Layer 2 of a small transformer language model trained on English Wikipedia (11 layers, counted from 0, width 128).
Take only the direct path to the model's output, skipping the later layers: a vector added to the residual stream pushes a token's score in proportion to its dot product with that token's output vector.

Output vectors of the tokens that the questions are about. A number n stands for n times 0.0025.
"ter": -361 119 -201 76 328 -225 -3 52 -59 -266 -240 263 47 -215 142 -284 -32 -66 -22 11 12 -229 -230 117 107 126 154 295 110 -64 -41 54 -118 -95 -81 1 -78 89 125 179 -138 11 219 -42 25 -137 91 -209 27 -125 97 60 -183 289 184 101 111 53 -57 75 -205 -201 -112 -220 -32 -117 39 245 -111 -36 -96 -106 123 97 53 100 283 0 -170 -185 188 74 -120 -234 46 -52 131 -94 -24 2 -14 196 -121 -31 62 42 -52 123 126 -35 330 114 -30 -61 180 470 -101 241 -7 -171 -8 -121 14 189 28 -135 -104 1 -132 74 15 -122 162 -87 -240 -27 20 -6
"em": 10 202 -193 16 53 -28 -14 130 110 -79 -177 141 -134 -98 -16 54 -27 -96 -205 -28 155 144 217 263 300 -142 257 107 -200 43 -15 -125 -140 6 119 -2 -77 -29 117 116 -167 -195 -58 205 69 -49 91 -204 4 -58 34 -26 57 90 185 201 -84 -6 229 191 34 -61 103 -114 -79 80 -32 -52 84 -152 -355 -43 -152 -67 -179 42 -200 36 -37 32 -84 -114 -22 93 209 98 -300 -38 25 10 -76 -183 -142 -285 44 156 -47 95 -63 13 166 -64 73 -47 126 -13 95 -7 -90 -110 68 -135 288 -142 61 203 128 212 -204 120 -22 -82 -30 164 54 -40 -23 -272
" whe": 21 104 64 53 -177 42 -65 -229 -43 -205 -105 -71 -38 -25 -12 -145 -129 -57 -68 7 -99 147 106 67 136 3 -85 44 4 -95 104 30 22 117 -55 -69 66 89 -170 -51 146 49 47 -9 -144 57 0 1 -2 32 -213 -34 76 -6 187 -60 41 10 -77 -76 19 -163 -249 -273 56 109 67 64 82 91 -66 11 103 -198 -259 72 -97 -125 28 -214 232 129 139 39 -128 -20 56 -13 -24 64 -93 21 8 30 -93 -38 203 -41 -55 69 53 139 89 133 -57 51 -73 54 42 27 74 70 -6 82 -43 -35 -25 247 -28 188 -130 116 138 -173 -14 126 145 8
"==\n\n": -133 131 -233 -34 -115 31 -2 -42 44 92 -82 -168 -88 -73 -66 176 298 -120 105 -102 15 96 216 -31 -48 -165 -119 163 -110 -144 108 40 128 -123 -172 223 -113 18 -106 -228 -243 284 82 -105 -254 147 -255 97 36 -89 -154 88 59 -80 59 167 -24 -113 136 202 -24 111 -10 -44 -160 68 130 135 -36 17 220 -212 78 89 -93 49 143 62 -110 -100 -127 74 45 53 -63 125 -77 -129 303 199 48 -9 -17 -88 190 61 13 -25 -127 153 -25 -24 52 172 -84 -57 -77 268 -107 -78 -2 -145 46 -117 218 -53 71 60 -72 -197 -49 71 87 -81 -178 80 88 -92
" \"": -261 101 211 -12 71 8 8 18 -44 -67 132 -23 -134 195 -81 -48 -100 -26 -146 -9 -65 122 -6 -141 -23 35 -156 -76 72 237 61 39 -33 -32 -103 -13 -228 -197 -106 95 55 -44 -33 85 -70 -61 80 46 30 73 -16 76 -147 164 185 -11 -23 68 71 298 146 -32 -14 58 5 78 -30 -16 -1 -176 -73 -215 -147 74 -12 -71 122 -25 -10 -367 -8 37 -39 -31 -98 -163 108 -112 128 390 -178 -66 155 49 258 160 198 -3 63 73 -133 -74 110 14 61 -76 -77 102 -81 122 -175 -126 162 64 -147 14 135 171 -70 -121 -17 -41 126 -150 -59 80 -29 -98
"|---|---": 92 -137 -314 -5 177 -156 -22 66 -24 -154 -99 -82 31 259 8 76 280 -142 -11 -39 321 95 16 74 134 123 -6 -94 70 87 -61 160 96 -40 -69 259 -40 0 -216 -135 113 111 143 -61 -104 141 -198 -79 24 50 -67 -208 255 67 157 184 -11 -228 36 -180 131 -90 -158 4 82 336 -54 145 362 -50 159 -90 -201 -52 -114 0 -56 53 80 -87 4 47 116 -139 233 53 -199 -190 -144 -76 -134 145 -203 -1 32 -227 92 154 89 -19 184 68 -129 -72 170 -241 -123 -29 -8 23 -183 -97 57 169 45 -102 249 -35 -116 -291 96 -76 97 -220 -89 78 -13 -169
"pr": 295 -68 -142 -71 13 -285 -125 -150 -246 -101 31 -64 26 -15 -115 -187 451 -78 -116 -87 260 -107 -42 79 32 -14 140 71 4 -106 254 -93 21 -92 107 15 -36 37 -1 311 125 -114 114 -47 -51 -251 -77 234 16 91 -283 -178 -264 -101 -5 303 -17 29 226 157 -21 204 52 -184 212 108 193 451 20 0 0 -458 78 64 -145 157 -60 -134 -167 -206 199 38 149 -4 390 -283 77 -122 257 -64 -172 40 -231 134 -79 -219 0 -87 -129 0 -15 -38 102 175 75 -134 -71 75 -5 94 -16 252 -106 -18 250 208 -246 32 66 -87 -156 145 -155 -143 33 105 142 -338
" off": -18 1 -113 -31 81 -111 -3 -159 47 81 -178 -37 -158 -141 60 -8 101 58 -176 -3 -231 141 -174 -141 -31 -5 204 137 142 -180 -63 -30 52 178 -52 -36 -73 41 4 65 129 76 51 7 253 -6 -9 124 0 -9 -115 -41 110 91 57 -9 -66 -83 -24 114 -72 -341 -340 -189 115 296 72 78 -29 -10 158 -35 -5 -70 -96 26 -184 79 -156 5 -17 120 33 -77 68 -100 198 -70 -85 -60 115 157 45 134 114 -38 97 14 -124 -31 -33 36 -81 6 212 38 11 66 25 85 40 -167 173 -115 -62 52 76 12 -116 -17 -99 45 115 9 69 91 -2 -152
"In": 34 -90 -232 90 19 -138 -59 -176 -33 -77 -21 307 43 43 159 -39 292 -54 -82 -89 103 -126 217 105 -235 -113 -54 67 190 -38 -73 -147 171 70 15 40 -148 8 -181 -46 170 24 209 135 215 9 -198 90 7 97 -77 27 -104 -58 30 158 97 -305 -177 -151 37 -103 -168 102 72 18 -56 -89 55 -19 -52 -78 37 -25 -249 -103 52 -27 -33 -186 100 85 -103 109 -97 59 -280 179 121 185 -137 253 43 -55 -47 51 178 108 201 192 80 156 -6 -19 -74 -320 54 201 159 -161 -82 -155 105 -46 121 -35 -135 18 65 -14 186 -172 41 -168 -85 101 40 -103
" |": -85 149 -100 54 -5 112 63 91 65 63 15 -37 209 -69 -93 61 227 -135 -70 -4 -35 94 -42 -86 -64 -135 31 -71 -83 187 -98 136 57 -74 -138 -43 64 -154 -55 -57 87 -64 -89 137 -223 21 4 -7 1 -38 116 121 146 -158 47 -6 -27 81 -96 218 -138 183 5 17 -102 164 51 -48 -98 -29 62 -49 -112 142 79 64 -12 101 188 63 33 -129 -56 -63 -128 -158 -36 39 -136 -47 183 -95 -70 -135 -197 -76 71 33 7 146 3 -107 -47 1 -104 -86 17 -61 -17 66 115 133 -118 -52 104 79 94 -173 114 -41 174 -133 148 -46 -151 -133 201 87
"ot": 26 -144 -180 68 -22 143 -120 203 41 82 -143 24 -106 -23 79 -112 50 -174 -20 69 -65 -180 -22 363 -176 172 -155 252 -97 82 64 89 35 -66 45 52 84 -145 67 8 -23 83 18 -60 4 -111 121 -248 15 -50 -62 -84 -172 -243 -130 -94 -2 -20 115 34 273 -382 109 61 44 227 232 15 -96 -51 -157 -84 119 -37 77 -230 16 48 -361 106 255 39 54 149 8 41 -193 -62 133 151 207 -123 -71 -44 67 19 -80 89 8 -87 -187 75 -108 65 -58 68 71 -167 19 231 71 -315 134 -81 68 63 113 -149 -26 -90 8 -84 128 163 205 -53 48 60
"le": 120 17 3 -33 110 -46 -233 -224 34 62 6 -24 -18 71 -136 -41 -196 -70 87 -35 32 -240 221 -43 -84 -204 231 -160 79 46 124 256 -11 -61 -200 24 160 194 49 16 -90 -160 99 80 33 -36 -36 38 -3 -74 -78 -132 -61 14 -125 -24 64 -69 51 53 51 146 17 -194 79 -163 9 246 -119 100 -249 -396 154 -30 118 214 93 -68 -94 -31 112 -125 79 -46 117 272 -257 -74 -7 -145 -56 -114 100 -145 269 119 -77 55 -71 -22 127 220 -211 31 -47 69 15 148 -97 -102 13 222 107 90 -57 46 -7 -257 155 -111 115 -140 38 83 160 -36 -159 291
"te": -184 168 -201 83 313 -244 -5 -80 4 -154 -359 133 -70 13 -41 -35 -2 231 -163 28 381 -267 -209 -37 134 67 25 96 -66 -203 238 282 47 61 -26 -17 45 8 -60 -100 -188 22 125 129 -217 -180 60 4 2 200 -172 132 -396 42 -48 228 34 -75 -4 -107 -4 104 -158 -231 87 54 -100 171 97 -163 -210 200 136 -69 -113 21 360 -43 -29 -93 24 4 -139 -48 52 -11 133 -95 59 -108 67 -109 -61 -38 118 -207 -199 57 81 133 253 18 -75 125 474 126 80 246 80 158 104 84 -163 -128 -105 143 -318 -224 74 134 -68 -135 -44 -67 -61 8 85 40
"ept": -33 37 -401 252 248 -147 -303 60 -60 -23 -302 28 -118 310 -36 28 59 21 -211 2 258 -227 79 118 -190 -86 68 118 -17 -400 -118 442 249 382 126 154 -110 154 -189 60 88 -12 90 67 188 8 -141 40 18 50 -67 -268 -148 33 126 250 -94 -135 57 -60 -46 -146 55 -46 16 345 197 -29 79 -73 33 -194 30 315 -90 -292 -181 77 -361 -158 13 215 -39 11 -101 -110 8 -163 39 102 62 162 -326 76 -73 -248 199 167 -60 76 121 193 -113 -16 93 -29 -8 141 98 -6 -88 -144 119 -192 -62 35 -2 -63 -132 176 -7 124 20 -15 136 -111 -123 -56
"ast": -115 108 -322 -100 149 -70 151 -230 -83 69 53 97 126 146 240 -159 -150 -288 46 -46 38 -204 -70 307 -113 65 358 -227 -316 -121 18 -206 -12 -130 -141 64 18 -63 -14 9 -216 185 166 -75 107 241 -127 -390 8 203 29 -17 73 9 58 135 118 -50 -4 119 33 -106 43 -135 -127 288 250 95 94 62 -31 82 -116 -33 12 -47 207 45 -47 -5 353 164 270 46 -203 -9 -70 -113 29 -73 -100 -40 37 -45 -45 69 157 38 132 250 -217 37 4 -53 -108 207 -46 -39 -173 100 -13 -217 16 194 -4 -189 -38 -130 -59 -32 52 -43 -157 52 296 -86 -208 -12
"qu": 137 -28 -13 -187 91 201 -271 -41 -61 -26 -62 -20 105 -125 -167 -31 36 -229 44 -43 249 -27 -371 229 76 -141 359 103 19 -10 253 138 220 162 17 -120 -159 56 51 -68 -357 -40 54 45 43 105 -54 -154 -12 -44 -195 -71 173 138 154 164 -59 -254 15 153 11 111 -38 -186 73 -40 19 272 18 80 -80 57 184 -54 -45 54 193 71 -38 -121 11 -40 -39 34 229 -60 -177 231 288 -125 -39 -22 -31 -100 -130 99 20 151 22 45 -94 108 -117 -60 -307 151 -79 43 -88 -147 59 -298 -6 -29 -178 25 108 16 -127 28 -141 228 37 -319 11 138 -32 12

Each question shows what one neuron of this layer's MLP adds at an activation of 1. A number n stands for n times 0.003.

n264: 104 91 -90 -52 -24 110 35 -73 38 11 76 -8 -32 21 11 85 -254 -56 -70 138 -121 -45 -126 75 -96 -114 122 109 -154 116 -10 110 264 -36 100 -120 -109 8 -35 -211 -78 8 -3 -39 -9 54 109 -106 20 -81 162 60 3 -63 89 -76 127 -166 69 -83 22 190 -19 62 -112 -212 -168 20 153 70 174 85 -67 -88 61 76 34 174 15 -74 -148 19 94 -42 -29 -55 -65 -78 17 -8 -57 23 110 27 45 122 -50 66 -24 -56 34 38 3 -79 -3 -118 97 -86 60 -8 8 -22 -91 -119 8 -9 32 -60 -65 26 127 0 54 8 -58 14 10 14
Pushed down most: "pr"

n351: -29 -24 -35 -181 39 -31 111 -93 -14 177 31 18 33 66 -17 -27 13 -59 29 8 -54 3 13 -131 48 -37 11 15 -76 -103 -119 5 -2 71 -103 -47 -22 -65 91 -109 0 -40 -5 -56 40 -67 37 -125 -130 176 -234 122 34 11 30 -63 108 24 -64 42 23 45 158 2 -88 -38 116 115 -113 -117 -75 144 -115 49 67 38 -44 109 65 93 -34 8 -38 -159 19 -103 13 55 -57 12 8 -111 256 53 44 -116 11 171 127 139 82 18 36 125 -35 -110 -198 99 50 37 143 -73 -117 -29 -79 21 -25 -58 41 49 107 60 17 23 21 -67 -5 -92
Which three tokens does it push up most, strongest first? "ast", " |", "te"

n217: -142 3 -37 -30 22 90 147 -77 40 201 0 26 -51 6 -45 -14 131 39 -3 -189 -212 25 -29 63 -148 223 113 41 -8 28 16 65 -11 81 -30 174 -33 -187 -8 -41 -88 148 24 -78 -64 -65 -36 181 -51 -17 113 -85 13 39 -66 -6 -71 33 207 120 -52 -73 23 19 -126 103 -105 64 -33 -73 6 0 59 37 -301 115 25 44 -137 75 -123 -151 -16 -27 -57 122 -21 -203 9 27 32 227 -46 -14 -11 29 87 -94 116 -80 3 63 116 -28 100 -73 36 -56 54 -146 68 -113 186 104 22 -87 116 -123 -173 -61 21 111 -120 -27 -96 61 30 122
Which three tokens does it push up most, strongest first? "==\n\n", " off", "|---|---"

n483: 15 205 -94 9 -194 87 3 -15 -155 -219 -125 -104 103 18 -144 12 15 56 -93 96 34 203 177 30 73 141 -50 -236 17 -18 117 117 -33 -105 236 18 84 88 119 38 -57 85 218 46 -156 20 192 -87 35 124 26 147 -20 -55 58 105 -6 -131 163 76 -86 20 125 106 -94 -43 49 -71 -77 -129 -207 112 132 76 -16 -91 58 -90 71 -99 163 -70 63 -110 186 53 -152 19 -36 55 67 0 -65 -116 -104 -6 -33 -159 -24 -79 -9 -61 -52 112 -77 136 -92 -141 -137 98 19 -103 72 -133 -17 13 105 38 -44 50 -85 76 61 -82 -127 -15 -35 3
Pushed down most: " off"

n58: 31 69 -57 3 -176 -36 -246 12 -23 29 58 147 -65 -41 126 26 -155 44 51 -140 133 -52 -93 20 157 119 -72 -29 0 55 -22 136 119 -205 -40 -150 -34 -95 61 -74 -143 -157 198 -21 -13 -42 56 -3 75 9 75 -94 -156 173 80 -94 92 -11 -67 72 96 106 55 -76 9 60 48 13 -52 32 -114 -41 221 68 -6 96 -17 11 -40 -113 -134 24 3 -164 -129 -343 81 -18 -134 -129 30 45 146 39 120 55 120 -43 85 -97 -23 87 203 -104 -16 -14 268 -91 -146 -9 -52 -115 -13 105 -60 -19 -50 -47 23 93 96 -59 154 9 140 52 79 -82
Pushed up most: "ter"

n214: -44 -46 -95 28 81 -63 144 102 -115 -87 71 -93 -140 74 253 45 -8 142 -167 82 -3 83 57 -48 206 -37 47 -80 35 -34 38 -87 -5 -55 -82 189 15 145 56 -57 110 -99 -49 27 -20 10 -40 0 26 -78 26 83 -42 103 57 18 22 62 111 6 -90 193 34 10 139 152 114 -101 137 -93 -42 52 -24 -94 -61 -127 137 -88 54 60 -104 76 -3 39 -128 82 -121 134 -121 -88 22 3 170 114 -63 -113 -21 58 -45 41 -18 -68 -89 -160 -31 15 23 -120 -132 -132 -122 -145 -85 -21 -95 -133 -61 -119 8 105 90 78 15 -53 11 69 59 -16
Which two tokens does it push up most, strongest first? "|---|---", "ast"

n413: -59 -59 -37 -79 3 14 162 48 -75 -52 -52 -183 109 -70 13 -75 35 -21 167 46 30 -23 -16 0 36 -221 3 166 -2 57 163 -8 -31 -97 30 120 -25 -37 -78 5 37 -56 128 -159 187 123 11 -95 67 -11 126 44 -121 -42 -154 -20 -48 87 8 -50 37 -89 64 86 -60 119 -65 218 13 37 66 76 -118 107 114 16 -54 -38 30 109 -66 45 -92 50 87 -62 91 -85 -23 -99 -91 -71 11 86 13 -25 -87 36 58 -181 -84 -48 30 44 -203 5 234 -84 -205 64 -3 18 26 157 3 151 -11 67 -10 -106 47 48 48 -201 -60 81 -28 -87
Pushed up most: "pr"

n341: 152 52 127 -13 -13 -17 -50 -3 12 -24 -141 14 118 0 -68 113 3 72 26 -64 39 33 -232 186 -60 -41 -91 -11 -88 -75 124 37 99 0 -167 -54 -16 -178 59 24 -30 -36 -29 70 0 -31 69 9 228 -5 -13 -168 180 105 8 83 156 -111 -11 -95 -36 67 28 112 -17 99 80 -79 -83 41 -45 36 -84 -87 -11 -118 66 -71 76 -9 5 -195 183 -182 -145 -201 -17 28 185 79 53 -53 -70 -152 100 56 42 157 57 110 -5 52 47 -11 12 26 14 -35 -256 40 -62 -128 51 97 -3 -69 76 20 124 -3 -129 44 32 9 0 -81 -10 -148
Which three tokens does it push up most, strongest first? "qu", "ast", " \""

n437: 63 2 60 -7 -4 26 10 5 -12 -40 21 -58 68 76 97 -105 -61 110 78 86 -26 -208 41 -81 4 72 -8 -40 -44 -16 -86 -85 -27 -16 -56 65 -155 11 -18 22 59 11 -61 95 -22 -60 -63 -101 -2 -71 57 60 -25 167 -119 -136 -21 134 -103 -29 -76 -36 16 -15 -16 61 -6 29 156 27 -5 112 9 -2 63 -16 -24 13 -18 -38 68 -82 -49 90 -87 28 33 28 -69 -64 -69 64 178 -58 231 -134 -52 62 -36 -2 17 99 147 -11 17 63 -55 -56 -101 -119 42 -25 -52 61 136 120 -68 -94 9 -36 40 139 105 -40 -28 -177 -89 -98
Which three tokens does it push up most, strongest first? "ter", "ast", "le"

n412: -86 -4 -101 62 59 208 111 175 148 73 114 69 4 -202 99 39 131 21 -17 98 91 -75 -72 8 -69 -196 -138 155 -49 14 -159 190 129 44 -136 81 208 -46 -334 55 -43 -50 -180 -145 107 -91 -72 125 -23 -68 -114 136 56 23 97 -221 -25 -268 -161 -162 -151 -12 33 24 111 167 -91 -8 112 -50 -248 126 138 90 -205 169 148 -107 -56 75 103 -236 -54 137 -170 160 -93 148 77 130 -87 -12 -96 -199 -39 -99 70 -90 -32 109 130 -22 -24 56 -46 -122 -7 237 208 45 -41 171 -70 -3 -178 -219 106 30 10 73 -4 43 34 44 -153 -26 51 69
Pushed up most: "In"

n485: -123 -24 -34 5 52 199 -22 -10 25 -25 2 109 -64 -45 145 -126 -97 -5 118 -34 -47 -28 78 -63 25 -103 -6 2 -14 -8 49 11 -156 162 46 53 81 123 -5 99 -167 92 -61 78 -14 -44 49 82 52 -13 -27 45 -129 33 -26 -33 183 52 -98 -165 49 -115 -150 -136 53 22 -92 66 35 150 82 -162 -18 -157 5 80 64 0 -40 16 -2 -59 36 102 -16 39 -129 96 -14 2 88 -53 22 138 5 -61 51 -23 -20 47 -52 -155 -17 -157 -25 213 -70 -56 225 70 -45 187 -61 98 -44 -182 92 -108 62 83 24 18 -7 -107 21 -13 12 50
Pushed down most: "em"

n386: -28 62 -165 -21 -24 180 116 -83 -8 -34 57 -55 -140 105 140 -77 88 -108 -7 -107 17 16 79 -98 -2 52 5 85 -27 48 -30 28 38 67 112 -109 -54 -56 91 125 -42 66 39 -134 -157 -146 -21 21 65 -44 -9 -5 158 75 -169 69 -159 -73 46 46 17 107 -65 58 -68 -21 -55 -26 -120 -182 5 66 -95 11 -63 -118 132 -82 -16 98 94 -91 25 115 34 2 82 -104 26 5 -40 113 71 82 99 0 -51 81 -92 -16 65 -37 28 157 -88 -19 -108 -87 93 74 -56 90 98 -166 9 -41 -41 -28 14 98 -64 -42 42 33 -8 -128 91 -32
Pushed up most: "==\n\n"

n128: -31 -3 16 49 58 99 -200 -84 59 145 -106 -41 8 -127 222 111 -44 -48 -31 -121 -129 -39 14 -9 187 -100 57 213 -154 18 41 -169 -127 55 -23 101 31 35 93 -65 22 -46 -78 165 -49 59 34 -66 9 116 55 45 -24 200 -116 23 -68 -16 53 -91 35 15 -37 -115 -131 0 -13 127 129 163 -36 -3 16 -41 83 14 23 -10 -100 77 -49 -27 -71 -20 -9 -94 -155 -28 -3 -3 -11 15 29 -104 56 125 74 61 43 59 121 -49 -51 -13 -23 -44 -74 83 5 40 -112 0 -91 98 173 66 32 -40 78 -121 -3 -11 -332 -107 110 -110 -80 28
Pushed up most: "em"

n501: -14 31 30 32 -32 -169 40 -85 177 -58 45 -112 -7 36 69 -246 226 173 -95 -109 -56 89 -93 -102 -99 39 -45 -64 20 -4 -101 -12 -40 7 0 33 -106 195 101 -81 29 239 -8 34 -43 -35 -206 -12 -113 -41 -100 151 128 -47 -41 32 -125 -184 -141 -58 163 -37 211 -115 53 63 -125 -24 4 95 164 0 15 -88 95 33 32 -67 -21 -338 -74 52 -69 -253 27 105 42 -91 -99 106 -104 143 -166 52 33 125 178 83 -33 276 342 -111 73 -93 313 161 73 -197 -22 146 -53 -15 20 -113 -198 -330 135 -178 53 166 319 133 -39 -119 -166 -83 190 79
Pushed up most: "|---|---"

n42: -45 -94 -2 -40 -50 -17 -35 84 -161 34 151 118 0 82 -273 131 -7 -16 74 55 -40 82 -9 99 -34 116 -15 -151 -56 -48 -49 -61 73 -17 4 7 74 -84 23 -22 16 21 78 10 -45 91 -40 42 54 2 95 -57 -16 -82 -113 102 73 27 0 15 -14 29 118 49 111 116 0 -25 39 2 -41 85 -174 -66 -48 5 79 -13 99 -39 11 -56 -99 -51 205 24 -93 -82 -73 31 5 108 10 -90 -74 24 -20 -50 -76 8 -22 -14 40 18 -82 116 17 -155 80 42 -77 -19 18 -2 34 -47 95 -189 34 114 -32 -33 137 -5 -241 -29 -78 -74
Pushed up most: "|---|---"

n220: 48 163 85 -98 19 51 -131 64 54 -83 -84 18 17 -63 -177 27 -3 114 9 -10 -154 27 60 -50 45 231 -131 50 135 235 -61 3 10 -18 -19 -100 140 -77 -112 -31 27 2 35 -33 13 94 8 89 -81 37 0 -12 -258 26 7 -19 134 -24 -129 31 -30 -183 85 16 105 0 82 98 2 -34 85 143 10 -143 -64 -10 -67 -14 86 0 10 -12 2 36 -126 -76 3 59 -144 -2 10 35 45 -151 -12 0 128 19 -150 -73 0 -135 -28 55 55 5 -70 -59 102 39 174 -119 -103 2 59 65 -20 55 -55 -102 -70 52 45 103 -3 61 -95 58
Pushed up most: " whe"

n335: -45 9 38 109 48 209 -135 85 281 60 41 -187 -73 54 -151 -158 27 -11 -3 -126 -15 145 -15 39 -112 -121 -32 -119 -16 114 -3 -46 -109 -63 -75 -136 0 35 -40 -101 -120 -58 355 -98 -3 139 -12 127 127 44 -142 5 101 -93 103 64 -18 -147 227 102 -12 -10 27 50 -60 67 141 6 160 -70 -18 -90 -38 77 24 -15 93 6 -20 -148 -62 -50 108 -94 -31 9 116 -36 57 -113 9 -28 -50 157 63 -6 -48 177 -73 165 62 -74 -94 43 62 11 -95 15 24 -70 -48 29 -99 8 48 74 99 166 -14 -120 -205 -158 -84 -12 24 69 193 -69
Pushed up most: "==\n\n"

n343: 132 22 109 66 18 124 142 -13 12 21 22 -97 0 -160 34 47 -84 70 94 124 -30 128 118 71 -224 -165 -6 -87 -24 44 -103 -3 -57 22 -98 3 -68 74 0 13 -61 -159 190 8 136 -40 62 -34 -117 -101 -95 17 -83 199 19 -63 -66 -181 39 -98 150 -21 -21 -25 -104 71 -38 -141 -65 -34 -63 2 -79 121 19 29 117 15 -163 128 -117 130 -37 -66 67 -30 119 30 43 -69 -144 29 14 0 135 3 -110 96 -87 81 -8 235 35 26 -96 18 -25 -47 -101 -33 142 -26 12 89 165 -17 -84 22 -130 -54 -50 61 114 129 -49 -32 -53 38
Pushed up most: "le"

n423: -29 -3 -22 120 -85 -19 120 57 9 69 61 -177 194 61 -5 -11 -22 0 -16 8 -39 -39 -58 0 -13 40 -81 -68 33 24 -103 -233 99 75 65 -132 -8 -120 -38 -5 46 133 18 253 222 -44 -49 -205 -329 -142 -16 -28 -43 -29 -38 -44 -11 -50 -38 -123 6 198 204 -65 65 70 26 -87 -67 54 198 114 241 187 56 123 47 8 143 89 -131 -55 72 -34 90 -11 3 25 -91 47 66 -124 35 -11 -54 -132 -164 0 62 -30 -31 19 72 -8 -49 73 -14 78 60 -23 -65 -73 -74 -86 18 9 14 49 11 32 -94 134 -45 0 50 -109 -55 84
Pushed up most: " |"

n143: 79 136 -30 60 -13 0 91 5 88 -47 -71 49 18 -157 -98 70 5 -95 101 38 12 91 16 118 -90 19 48 89 -116 27 50 -53 166 44 173 -5 -88 -55 -181 29 -46 -57 64 -7 -57 -39 -32 -37 27 51 27 131 -80 15 23 17 78 22 -32 -29 116 -49 227 7 -74 44 -46 -29 -119 48 -86 -4 103 60 -2 104 -180 -42 75 -5 -31 145 -100 117 -56 7 -46 12 -131 9 -44 7 94 -100 23 -59 13 -11 -34 -150 -22 160 39 -2 -159 55 -34 -132 65 75 83 -39 85 11 7 -2 -64 15 -11 -31 -98 44 49 -45 -49 -45 -101 -127
Which three tokens does it push up most, strongest first? "em", "ot", "qu"

n83: 35 111 81 -9 -38 50 -26 49 37 34 48 -62 91 -36 138 19 -90 -60 -14 -85 0 189 -126 -8 -45 109 3 -111 -36 120 -97 -125 67 -37 -152 -24 -44 -235 -36 9 81 -90 124 80 -171 65 142 156 -124 -5 -62 57 -82 -8 -22 -64 27 99 34 -44 -111 85 82 5 -23 -26 37 68 -57 24 -76 36 -58 77 35 20 -14 233 192 -59 -21 32 -32 0 -23 -165 -33 109 -103 -14 -119 -111 -16 102 22 28 -72 14 -90 -125 98 22 -21 14 -5 -7 -59 104 -5 200 139 -32 -40 14 124 109 146 -121 -50 -62 -15 2 -59 -38 -25 -40 -58 15
Pushed up most: " |"

n266: 78 43 98 12 -64 77 -222 -63 82 -3 47 -19 13 -101 81 52 -128 -138 93 115 -249 -73 -22 119 0 10 -38 -42 52 9 -45 -170 -12 73 81 -84 -51 -97 -43 130 151 97 145 3 218 -36 143 159 -40 -57 -88 -111 123 -196 138 -82 -44 -75 -197 -99 0 42 137 -6 58 18 -198 -57 3 127 -146 87 3 92 10 88 60 21 336 -26 -21 -217 9 -3 -143 -83 -200 29 13 90 -70 -27 -128 22 -185 142 -17 171 6 -78 -18 73 -101 -55 -27 -57 -59 34 104 26 65 -59 -160 280 -81 -109 134 66 -66 -132 88 66 184 -33 -93 -90 -6 224
Pushed down most: "te"

n344: -102 142 114 154 -83 -29 -47 219 59 -81 174 3 34 -25 -41 -48 -3 -13 -47 24 53 -14 65 181 97 -8 -14 57 -21 76 39 -81 -66 102 123 97 -32 77 66 -2 -34 77 139 32 -86 -100 -93 140 -49 -88 -5 -106 35 44 -8 39 52 -157 46 -3 -3 -185 -36 -25 88 54 -120 -33 -35 92 -16 -91 -54 -56 -146 -44 55 -17 -165 57 -67 -114 -24 102 -41 -29 -154 150 158 -10 81 -11 103 107 -23 0 82 -141 128 -135 -42 -104 196 38 -14 -7 -236 8 62 14 91 -80 3 10 7 -199 -154 -65 22 -51 -27 28 -77 -83 -48 5 59 40
Pushed up most: "In"

n328: -47 49 23 22 -72 79 -59 158 -110 11 164 -61 37 -34 -241 -42 -211 -31 58 -70 -50 28 61 300 33 -97 -104 -100 -8 73 30 -179 45 213 -46 0 -16 -54 -93 -61 -184 -80 99 6 -212 82 -45 70 33 -101 33 64 -29 -15 -253 168 92 39 -65 260 194 96 -115 25 15 -118 -46 -21 -107 80 -48 -130 -54 53 -103 110 -3 -127 -38 -9 94 -49 57 -87 -27 -53 -3 39 -12 8 -156 -28 -22 140 102 156 66 84 -119 109 -25 29 87 81 -61 57 18 -3 124 81 -6 172 25 36 33 9 83 178 72 56 -72 78 107 -104 -112 44 -16 -56
Pushed up most: " \""

n451: 49 -25 -30 38 -34 33 92 -110 82 -66 -43 -24 3 86 95 -60 -109 76 -20 -14 359 38 24 -184 -39 -42 -94 41 163 13 -25 -8 102 38 -92 -98 -3 83 29 13 -35 11 83 -65 60 15 -274 142 -99 -24 137 47 -167 26 150 -116 -48 -3 45 87 -41 -87 77 -3 3 100 88 9 -24 13 36 -55 88 -26 -41 -97 3 137 51 -99 51 -81 83 -78 99 -150 120 -80 -86 -85 -157 -58 -100 0 47 96 56 91 175 142 -72 -35 -23 29 -97 -94 -39 82 183 78 -122 29 -29 21 33 11 66 23 18 -209 59 -64 -141 89 -151 112 -92 -41
Pushed up most: "|---|---"

n226: -22 55 55 75 -5 -178 165 99 11 138 -10 -21 -23 -66 -85 176 -106 -71 -75 -5 -37 -252 66 -165 22 -99 9 53 94 -64 20 -146 71 124 77 0 -40 57 26 -68 -31 -94 31 -19 64 -25 -124 77 -105 188 -53 -34 134 52 -128 0 -18 70 18 79 137 73 164 15 -108 -35 -86 -72 -10 23 38 -22 88 34 -72 73 -43 -88 99 63 -60 102 98 -149 -99 3 22 -35 8 -28 -13 -112 31 16 -125 142 66 -15 -21 25 -224 -81 -12 -170 -77 -45 38 145 -47 30 159 -49 93 27 75 -80 67 118 -88 51 -114 73 20 70 -43 -224 57 120
Pushed up most: "==\n\n"

n202: -2 19 34 -10 75 90 3 131 37 -56 7 24 -127 -33 -148 56 -37 -30 96 0 60 -11 203 98 2 -128 248 -10 0 -166 10 -137 -48 68 39 8 77 13 79 42 -132 28 94 45 -6 -27 5 -63 -38 -194 -25 -89 23 197 117 -81 -23 -114 -56 65 86 35 -6 132 67 -49 -24 3 86 77 -118 -55 -62 31 34 60 -12 -99 78 199 -10 -80 117 107 -44 161 -149 83 -28 60 21 -187 44 112 -18 11 -8 -55 -36 64 -79 104 -51 -35 -85 2 119 -202 -18 89 -69 -69 25 -213 22 -196 -26 5 -94 -30 40 114 134 32 -58 -29 -52 -53
Which three tokens does it push up most, strongest first? "em", "qu", "le"

n241: -150 -102 -160 -66 170 -112 12 115 -72 156 -49 128 -22 29 -100 40 -143 -65 -68 151 -45 39 8 30 63 -41 121 29 157 -96 -21 49 -5 -321 -52 79 113 118 -46 150 -77 -52 -27 -47 9 -21 -58 96 -75 170 -29 15 116 -87 47 -72 8 5 162 29 -42 -138 19 -31 8 -136 88 223 -3 -14 -88 -10 14 -39 214 66 -114 26 98 40 108 69 -91 -106 81 39 20 -60 32 -18 -177 -44 50 -50 -164 107 -21 94 -8 -51 -113 39 -8 -77 79 73 86 82 -11 -52 -6 57 57 -163 32 -17 -73 -113 -124 -38 -17 -91 163 -88 25 -137 16 67
Pushed up most: "ter"